Layer 6 of a small transformer language model trained on English Wikipedia (10 layers, counted from 0, width 96). Numbers have three digits each and are written without spaces.
A neuron's activation on a vector x is SiLU(gate . x) times (in . x), where the dot is the dot product.

Input weights of the MLP neurons that the questions are about. A number n stands for (n - 500) times 0.0007.
n15 gate: 551580377432531488488482476488464609485352519332437524469380468583518438458565482556315463563486427470354369406400264432410516470484357551384434540573286561423546415633683755494439488471276573337446451605353602656546585539282352509435444425473367623306684476494237497395566564503497521641
n31 gate: 728674456562712562527553603353618500531666492421339546570462518422721633379589515453602326418496555584565411423606470743383700523673576342474211569481508572349577681428290192642544462453530478431488760399528177255534454413547673334473488383696547480608681431373611395531817416648296511453
n39 gate: 438568443599449474453769571556555525474688332561479529436488512521542323358521474591676574660604793538424447415337430518754716256178584417279541606521303576368716631404441308352337550413508242547407365440460347242344487755557404354595660543363395156551237466518651551337544575629976583366
n63 gate: 381464280432357684488731394384457420476188524386481461369484459504249275465512687528402277387466337751421377307562577533444656465512627535634465492480366508472529411598531244579702598218477594349508678508537403547480586363610800290424170677593394735516579567721462488520733541673397400544
n68 gate: 503420621384590471468486468623447493284680515370325457572444564703368453496518759657571510489615544660493625559245605561405541596559422370604409815354587667344393588504489415657459486571518644169325554209466310425643482440574655327511558471539493592579572435437586424493689695544435735430
n94 gate: 586695624524561443221568564431596368395345500512429333204294583402400615432451836594611347319481475484717543539369531640467554532500550686469390520416313632512060336552648413307462389451464607286496464594504614536484456576558665393348287836346492558601496496621803524728741592516411335603
n103 gate: 549428448497646500388463460305533422609273627273503554398629453523681493453534402548614497649538598725591441461650365700497609315441521364382672443570514594486457710400466566490599557506527394561546443681461556308248668523221684656644421431327671483551561432570340514524413486648666378572
n135 gate: 467324435619485469409552395508530573428601442394570803679229482636688746455557553458552360485729449365538456453504592476419622553457414233584552470361360590443476573388436527462642317564746727527614391244354482726462605564734286426396296346277605465473598485504617496611656397404454204423
n141 gate: 463486523370605602514438493419521456643452525500514627525541451608583458473636517401572320756562450507625503687459585680482674590764673462571725476576522459461312582349479557587344548526339454636572386342253269552555569397457457548440599429736450172573413642601607395391389855571427568589
n142 gate: 523693522449527626363434350669658680434462306480546381747527402500430730185367453793665255377507327589453515582562568463543601515460650531421580570716735658323587562369550628589265677412396478289581477547691610659284461615436444358472246666439348592516551236420481638618524398338457572389
n158 gate: 462400436436385440476383566329434378555753540427527406532364544435719504422405623725609442544411630512425328235660461575572607574326303457458326465719425731512261589663269326885627340485621474441508390109644438626692594496732455477384640332651671557595595563537542428328598603576607485399
n170 gate: 489470585604489485570456453429682461714721702477493478426453331665675377431286670317693208568455686686463457451358439434377439741523565435233194573569395423463473539562460171423431554483504335555420537470439410511431537351591353540519646605587534308596533463644465337392686538616293443448
n172 gate: 634458661421594462170548722715652579575459489485259448413463510522496580404376410317651462630765492745128420475659493575561578626439473526478471593670615570395159468419463385612644430384485464320601735398566489578619470526673607496629538409540735523579515545531482421474546516363309233428
n173 gate: 514511490343563518352514399262497622525441297518545538461634375493308353549327451493410386672307554423248483443514373452582613667543540490561579342538251510557724594410441616560485628645500570482595553496452634504305538604366532327543239393300811359472423332703419358333631544550426620407
n178 gate: 547382500354582563284483544528561665559557406624450554583584500347395462537338428276700494409571447616555477326602339678385650738609308625606554561500424653662602478497520493476418679577486716352564291413400369688415357429542447325406472280540352715397449397666441369497472332486600611507
n214 gate: 561479580422510648364376572525593624161689327468660424577384637544372436452465577259586513827513421545507611590421663272525547459396616418520585472162504510514271511459407396327373644317534580427482583433540623441465517414518461425493734429281346596560500545500466479496518591482392248436
n225 gate: 658584470476607469514411572597828550351405468414433548549486468648603468677535407398302201666467472438593343503534372362503665456369643524640422459524540527458368518728490649394446667296619595272615445545417527514668603490550373425542507391669393511351434617479324590720354558623711513458
n235 gate: 604689410537437642350365361547540497627355696403357652416513388607397592559567369466487423476557534520656736602339409539632451550637465628590458463579500533544284418592530579257656678722408662500424417652343415646560401444431548533571554524660548507644477690596481426375390503754383445371
n236 gate: 525478384367624585493753236552442616705252418451450356419357336500334556363577764526644254455603304457318617434507397423481473460507405514444632693395380424382701449374580710398416385521554490346473409685553579464554612410628545561374352548622526309324544383247419511744459534370518546347
n239 gate: 487487715551651459366483421304407667560418497631559474621320350575450429335490674565592303483626514367467367545269604489503660550599552618397503723563613556429511514424646490503570553625612398527570607399378310600676523325652603454493398537556490363621650487528458682415538535228567262558
n253 gate: 614396288496511359346249221558606414400535496570476588597521530538687330384407525761204543573759559521642410544482382605428322560467352360497507376585654553669545401528620537464671528520402415654478468431615493411507397722522602272518554591612463570575582610522610604724559448638572510809
n15 in: 712369435583333331609645665497328326456480420701420409497630443583584476308404551451406399462477352635609454425443473421569532436587450380467490327456176402452482551258581307493617524481624487394450405600482500735317568527500448229583503562587440521267428350532346469383669369427555327521
n31 in: 851575408714529277512282418387479400458373340509617533571317609375566386308816504500561343453504513595591440727541411702563720652466194211488317545813566545504364677565430572612293488422525385321457525559721309641599533566521534292289462530382560364429388616727296253433551496732379577415
n39 in: 382656594259439519447597478576616329439310592344485407329630383500511531541428663508459524496757722620666441529478386452561410582453637367518500647537656590645372431463447550515650433422135550602370387385461496621665620340477690478512285761723722395424670345243656584573574268419682478635
n63 in: 446564654526354504556652544379622701440346424438485607496635420525537602430522646500806379588479604596415598504371584354447539452630558449251558734489673378383413672795559676526644169458419408478523359485551642485348696596369469500325443420401765672414340392203468444326739589473481529489
n68 in: 610632468721538538327429612453500626407438398187549338500624496615771278309593365727566434453460643417374480629413545429581522592435260413407373542667447779242594648255638431818588425275699564546618659483496266408775508363626647578363474432558703750466403399730362432389326653671584730560
n94 in: 400379508358397437393516561467749496347736647449379537919480577331713513557380575361659359626484538533623796457366516430467410398525547277353512549320783582546382553663361487492590431473362508603642492471263669455344537647377580727387588601779615555264554496709540188725406732664670496349
n103 in: 720493215594530515147533610549515643608306613565529511433384413590684545452399623394533510489314385460452525393529409512786535496504384438461442404721331448560406262617426370485566632500559496433485456669694500615537283441489740642364508726540752458597441226335364391432374620470749522436
n135 in: 614365528487685640441492363563400484584624402275700616567685273398367798508550454602690550611615370558583305038500283681432387409595339451541307629662894413601553513620338539684448347524541580374435404174395418370525542339513479323470445321553327496664777533362581492347539544266525647521
n141 in: 375459559239503589510443503575557493350683603370540641442550674299389455490551252483614500542558497429706365484490394496339676406514482477438407213362568392674615522654577302389440560297560490524613480555504526652355258597549448663359676517493329465714537490493441490435353624638561520673
n142 in: 417657418512451384504520585562581421385504297344368565438484588480577467657406443554460568274191298585537761226548695301662504455269772311255556341581504545677465316395675534638440536603569418537674345583956656602532305504555324331404654434701479534714336439475524760533416406537361440383
n158 in: 564415559400383412420446565320417567474565544489528450364543582394641467532427551444723389504596459655413546573698301281419492514410579461461251663644392681533311551299236309583637529425690465526284496334530507642446739575789806572570670489450650515449325642432475269526635371641533489548
n170 in: 556511486598619431626543486555382351384589624422479667605786510521439163475457561515657367713350355536435608493564451382423579425441395546618292313686485568551343646663539589715549557584667586551489414318432444511479364390630533511343650295468556515638673543708490373482690564635402500144
n172 in: 439485684191552578430668402355500507511569238439435631552453493521573455478703426616518391365615435485438653440656435453194676547515420222575259529504621719548398504536719266625354674503507521463374753351515579500467449584640587298365668545439538288607577460260543545504390558526337313462
n173 in: 479548573320504401489417547438224598500479493298316446726365585437507574543809467364353640444616485389500493510450535577684251529742650390402383734238546353398565488457475515374515650449661397446492673288496401706579435536306678468364389482610560797518478453414678507474335440445438613474
n178 in: 690481413466421599602642556466686580515596351372390455530448609496384665467466360374768392408472516381335518504389717746656410209805352759278437313463647522549448448611440446665225526489674439496574568428520489432672590478655705341603343378640527558413432549551246587332582598492402651462
n214 in: 514508357466496508582566662530563697425650371512482655493401441594781621438500444424511579489574588404289482389772562421538465496531577657658493352470170736628283373298507347474360408472493465545535318553566566392230504585627424387549678292336477561695764500465403793492585710640425351602
n225 in: 393523208339318444312462638706715388451414510554380398386443427541539437465435441691561461464387533449519340463657683579503658461566429459494411477423524410533637476350413523626466545442596404516463539484568718422445564631627417678329576421392340679536455464400353458559430311688558503285
n235 in: 675595372642706489493436657511550260533607302541454493264259567514500544504518482313457310529732478582586706490511539271544523554515575560388482536479439622485416670639471356529331372436429445601117313595590560417575446479541533578478474760493467759620673266582365420522601395529334359412
n236 in: 770480319550699440417592454313608666636477399610526683550581553429674291526513596685575433747603394503460571598611461472621531454680541402449613421533315546340472504379444571586517601565572519467569503544510484470710704663449398435419517466464490456523616500664535647684391745436623613720
n239 in: 277471647637599555507287352622500293463410407560286316441468473440496500450654343567507547657359662330743595486295528415489610518545489518465286358580461797551589477594551597402428694408421333489451656441401475762265529633526376496685574329346707612467602529481507379747376466511339489414
n253 in: 403366455440370456527247323637684564413418358332413359694552565584437456503307357466451577497494545421559265599618393542450604437623328269410481483549535707517535525241737422503580726553493513646486394389632623427612434408544514422439605513630551572417546553455487644634610611507360578652

Each question shows a token from some text and the vector x that enters the MLP there. A number n stands for (n - 500) times 0.012.

"| ": 554437545500449499521558464450407560391531569425492515492528611412507365601432481470531454509393411672493518549560612381443597345539611372490448708391437379558539542576546565548608529385406502379308578489527445635423631496649588627623597591309491514467457496401357615409353257299427527555
The most active neuron and its activation: n63, at about 1.1

"never ": 549423484564493439281407469579698507812526556544483515624522465561405506594660491340553521581455465559477472431467647470651590414648456585579426775538437444582593449526434478600521473504505519407379387470437608604323500721615454344568493500519445499413566473393560336515498523484459707543
Which of these neurons fires most? n178

"-": 599432389416301529392492488498630435636368650262454255538580553322498513654444508562504458525448518454619541485520536385565453470558503399453532690470371478628485418513469527602570611418494545541654552486290411550476579547715586507614551632535504257582475581541447473539517572485321530600
Which of these neurons fires most? n94

"or": 602526514618613456613432507621744378415640571485488486421569574430393584508356473370357495318477520349499534426612615624585561407482550465563519608378543579657432447548536301551514390523310373477595605526504564414530543710448793689580519493381632404474421531431502509621588420399443505569
The most active neuron and its activation: n94, at about 1.8

"er": 467605478517432371728492549464678307381633547390602459541499562363315625592468547426495677581436574434576496608478667501493509304528582439328413589435422475581485538439369524335406408591346338463474568527450534387635471556526821572665493587546604396550550544368507454577580516574352588431
The two highest activations, in order: n94, n39

"26 ": 608402545691586477522615475418606510652597643462504475526550593405326471643504472572244451396463279445410405382528581375505696528436503566505454534342544390492488619675588613773687544547536529503466421456477458463449506510522417707470509452445528473457654421395389405451414488493455488525
Which of these neurons fires most? n214

"5 ": 477523558487340459381628523364531439512566583445491212462560534483312450431532575563377572368395474445458481508465468368475596397352561383672521665418373353599503613694618671643524624530634418403390563359342568574490484562561639519633504479403504414489564457447335442517544534558390437614
The two highest activations, in order: n15, n63

"along ": 537638552479512331498529427562648543520579370499275552715414457634415460495561587506348430486405346525645524480594622386605532412616583395425357620475570486507621674454421702650452541630521320431357411486481535704453438471493510487446484540559512460462592565501390356319447520595447581489
The three highest activations, in order: n142, n31, n173

"is": 590547564536596497571532461381589559587546577448582540341485482234239501600440323384416490536538549328458623585323522472509431343414637428615522656561360532599488512502635389423393566559393498605405674418417595510494458579523715473608521519620507415535474463528415377442445613547305647602
Which of these neurons fires most? n235

"bit": 589569444523542614599581546539649287734495625401534451577492613363500620631594581529523484546549440399404488510492707329555517421579536476544360517512442508539455382618402574579603563654283629457540416615385653462552293498493412552408525636431538286401585551332405349460468465456323605619
Which of these neurons fires most? n235

"p": 517487507558575550684476495553539526777508578448426444492640487467347430584571461402548585582602393408328470596427607468532585487618596442562352474535478363639499668601285522479601469531426435554499542431378476600476408518524530675521471465618496402496484747283527411401284506566478623760
Which of these neurons fires most? n141

"1": 556585599522332380518509532370527463389406453396616402550248536480394391523483592502453532436539491436540490402447619339615667482629548455568482532356379471643542654532446480409494608468486396281520546309401520568458494673343590429559531451420540404353572434467463446425538652565456550631
Which of these neurons fires most? n173

"8": 550542576547396409387517581361579444449449559368458377516321526427453393486533559481482505445520484459494457532509599344664675410544494365593467659435292469669517590594430455448402542499516453390539609355432574593431438682306654453612516395405542407431515414441415374411596633539385521685
Which of these neurons fires most? n173

"ition ": 442555564535457342699649480383643399626508602460650412609573496311422406597655361507417560524433647490589401475467618436477483431399591511528511691454508432580569507510468505632481484637571432558297549418487580454437365496752541434517541484405549416496581586495506387484390606540334337608
The most active neuron and its activation: n103, at about 0.42

"January ": 693315487476502432402666649409667402544637442508537468613561523502416387602589310509307473350484335496417584448571542373568517479515408519611459496391570394492581486686558576501720611458473436476384518421476584514515437589537622718485419507351550408429615551572503380484388391372309370542
Which of these neurons fires most? n172

"'": 570661428346350456601605479536689396507424495323613426481389547492452557435373384592622522591519564499654555502385472348631465394548555403564459513361514487557500486517489442398607434648365497509319585361380491514572639607648667620523430563470656409473543436517452714475274596533504519446
Which of these neurons fires most? n39

"as ": 563636614538597379691579555429593507531518636328602346535651515381429500533482398418450526514553464428529476557477552398606468511436464437639473720373350403610644542454475516639546465540606446642442460500462532442494643583704685579520569459365545463509547487517396379695483604498338403667
Which of these neurons fires most? n142

"200": 670400518558394345401434595478598417721799645470776329547557443368513374646408523450433480527448428576487390452450493380583515359430583406675481477444495383650493465607576540503477676507610498499489462329327539553541456566448525648542407560357592355522622502496451509544430440595381432516
Which of these neurons fires most? n170

"7 ": 676338460612542510554624472521543555608584652477401462462477479451358434548539540601345439439370304422428415425580597373551671523532558609500406651427453405526491638622574545797736559515533528444400492486397520520428518596553448693435455501404562498455609485379443392393397487504457553576
Which of these neurons fires most? n63

"ten": 569473471583313402554664559464541578697442456384515462467389505321498419562496515351397477510475365644303494530490593384427598500520542376452348611527433292668415538438432543641675477495375366538549524633262476512467475681395541504542434479535533426374566596412372449386526518574275572579
Which of these neurons fires most? n63

"4": 604524618510394452383548566424520501374428437371427382598305565453360451481518636443578499488461441563515475485485582342602630394537557307592498699436299505561514582584526491477410588481607480365528577389393545618508477731311603458582473394416579461428532485427420418411498633541386586719
The most active neuron and its activation: n173, at about 3.6

"23 ": 621466531721573559525604511508594557692547509484512567658505656419441529574504464569439493402443374514510392346683562415508622552430496620586379578336482464435389570681570445772714374504434470510384479518352467468448538656638452639386450575469607497443601452416484422469380462524425447582
The most active neuron and its activation: n135, at about 0.93

"he ": 460495492570444326516424446509575592666481399502533597743510536728361510660607480330304584530497450437466474427483589361604536395698498573649451701521468505587619433407447497685470438456436442471446497504451536535526574691584562371550520405584542400482640461432487423535524202609530518510
Which of these neurons fires most? n173

"west": 560572608572467354634760422458537575626461447526445394519406476426555558653440454409485555584550482539566409537496748349538463352792558432694384498487380403555363594508440538586548431642488436420502554454316440387442566496407506612525392623486467355556523517430369475291387517577565640559
The two highest activations, in order: n142, n253

"team ": 557552446581275401735567455436627415752546416633436530721665563408409407577542560490440521488431353567492537487536539413601507434686471515576253639523444579550630585546419487670567349514486519470447365604498484535474668566649512609577536470436677457582529600491449398516390535589429468587
The most active neuron and its activation: n158, at about 2

"International ": 524455502506587392756578447466460378708513407562563372765583624414489459542560467501308611428541429563478448470494632442543497422408640472533499646419507397616517441501446620683588400573437433549404447399497402395642616587630637459593516521480535450366452679482470320608516513491576517730
The most active neuron and its activation: n103, at about 0.55

"and": 558537470780587450306592475510634430488441514466380467452300557433352556565594491451587562419419518399517613447501848360616545558675600362560441570568453493463435554425420471353535430537401554445403476549398575563451379521380353649446553458581572357440485492411533290463568553637464657544
Which of these neurons fires most? n235

"Aut": 650464422667563448735558432448757416643519546510547303579493479318519428544551515562360539360461427548405485604634537369597436438662671363551456599435539412573417399596383566564667571619347547464569390465451565560526443406472458572546596468614645520586549511521467428313429417380435550485
Which of these neurons fires most? n68

"6 ": 472471558452371399474618529350479415513541500466519280481453550471318439509556574573366530393412482391492451466476510386495653432453551434574530605390365323649511617646590687617587667487580381396314567349288619543449452527630660532642443482417481431460545403415370400483533539615373443507
Which of these neurons fires most? n173

"Pas": 622477450513498352786566611386709487645554481589525580428472514506470604429475569375327337435475328376450633544500689548649436356589443401465548595487428570450430326597484728623435647568413415532519565408428478464587406517457542549560594587514541474511622474397447404419396459377404701523
The most active neuron and its activation: n236, at about 0.66

"===": 621471439556361237360547493467623455629323590336565464571578613485448385452431519533718369684464577484591501468520603469619490578606507367525525429519467526618429582481356499427572477528436440579341489486375512453491418639526651632527627482398646377459587281481445430502392613545373525722
Which of these neurons fires most? n103

"(": 460563498532526304491480442386695476585544493502336569575614585505323520597548568530458626475442518517525501545587547425530534406447603192462553502430382443829503754420431537653585578533477441482406492414604564466526605449651571604529600503482471460477607571487593509486479574403580521769
Which of these neurons fires most? n253

"go ": 503498581627384528391543569523612526677560480448324511789613587594484420533497467457658600468459477544515412386557579376593505570672342406475357685516458558517624609526388485646681461464459431498457494545421497620477369543680364564634392617495487396601577495540539330464544601559327651497
The two highest activations, in order: n170, n68

"Town": 607491606604435343614673571452558489639590552481542384479333681415554449539514580444358435486382455468490527565565866397573511371662470425455350578564389401555570408365534548639460492593425589449547570419507557407467574585395364544483537505299601395526513564536337598394327578534373585509
Which of these neurons fires most? n39

"8 ": 611370479620513513545603480488555542642577653434381507400473475424341419572555549580292437446416297458405398439603576328590693509515556597481399624433471406506515628607592579752739611543546525449408493482415504506443543580561449674426516466431591515452628461391399386382421499447449550583
The most active neuron and its activation: n63, at about 1.1

"da": 690521622450639245601619543385600528575557641430589431574465650308238569619593557489540469546401541501563499494479505423606571428537420486525434513395474503551468373562664592458543466538486221535643638468507633453451477389485572573674624573506525614452578364299399342496480525499550627514
Which of these neurons fires most? n94

"2 ": 564426536496382355399599537358512417618503618502493245405522515465365432472506569569273404398380555499480417409553486347562643455445516451581533627382398370581637632672564596581635601521643352435398529362345515551436483507662599510549459484412539414454593384361398354537518556555362443578
Which of these neurons fires most? n158

"to ": 574509510628417390352485431405676598520489481340352390810625515584414413567604550432398474527531495382547405490531474458542509560566594536559452665507461356592517537439443671551560469612254512419401520535585447493396537467699501454474635435523528468518732605454479324527548522469540714554
The two highest activations, in order: n253, n31

"re ": 587572578562345469407473557521635439913447545499355496608659452657541389557577476429701614559517440544494480401355604415633554308549519444537392684538394533662600536513470499503563467454478532441456496587413565619457557631730599444551496530587492388474559456431613394456481557439437738442
Which of these neurons fires most? n39

"1 ": 506476572522312432396594549410516387547560621458460224391601480528390411470498555514294469343393446429501488453502499316555610485438479363683563638391390354602616547664597626620515586533583365414421515294383520548428502578555621527560491510388433357472553473463360422546529604547365422594
Which of these neurons fires most? n15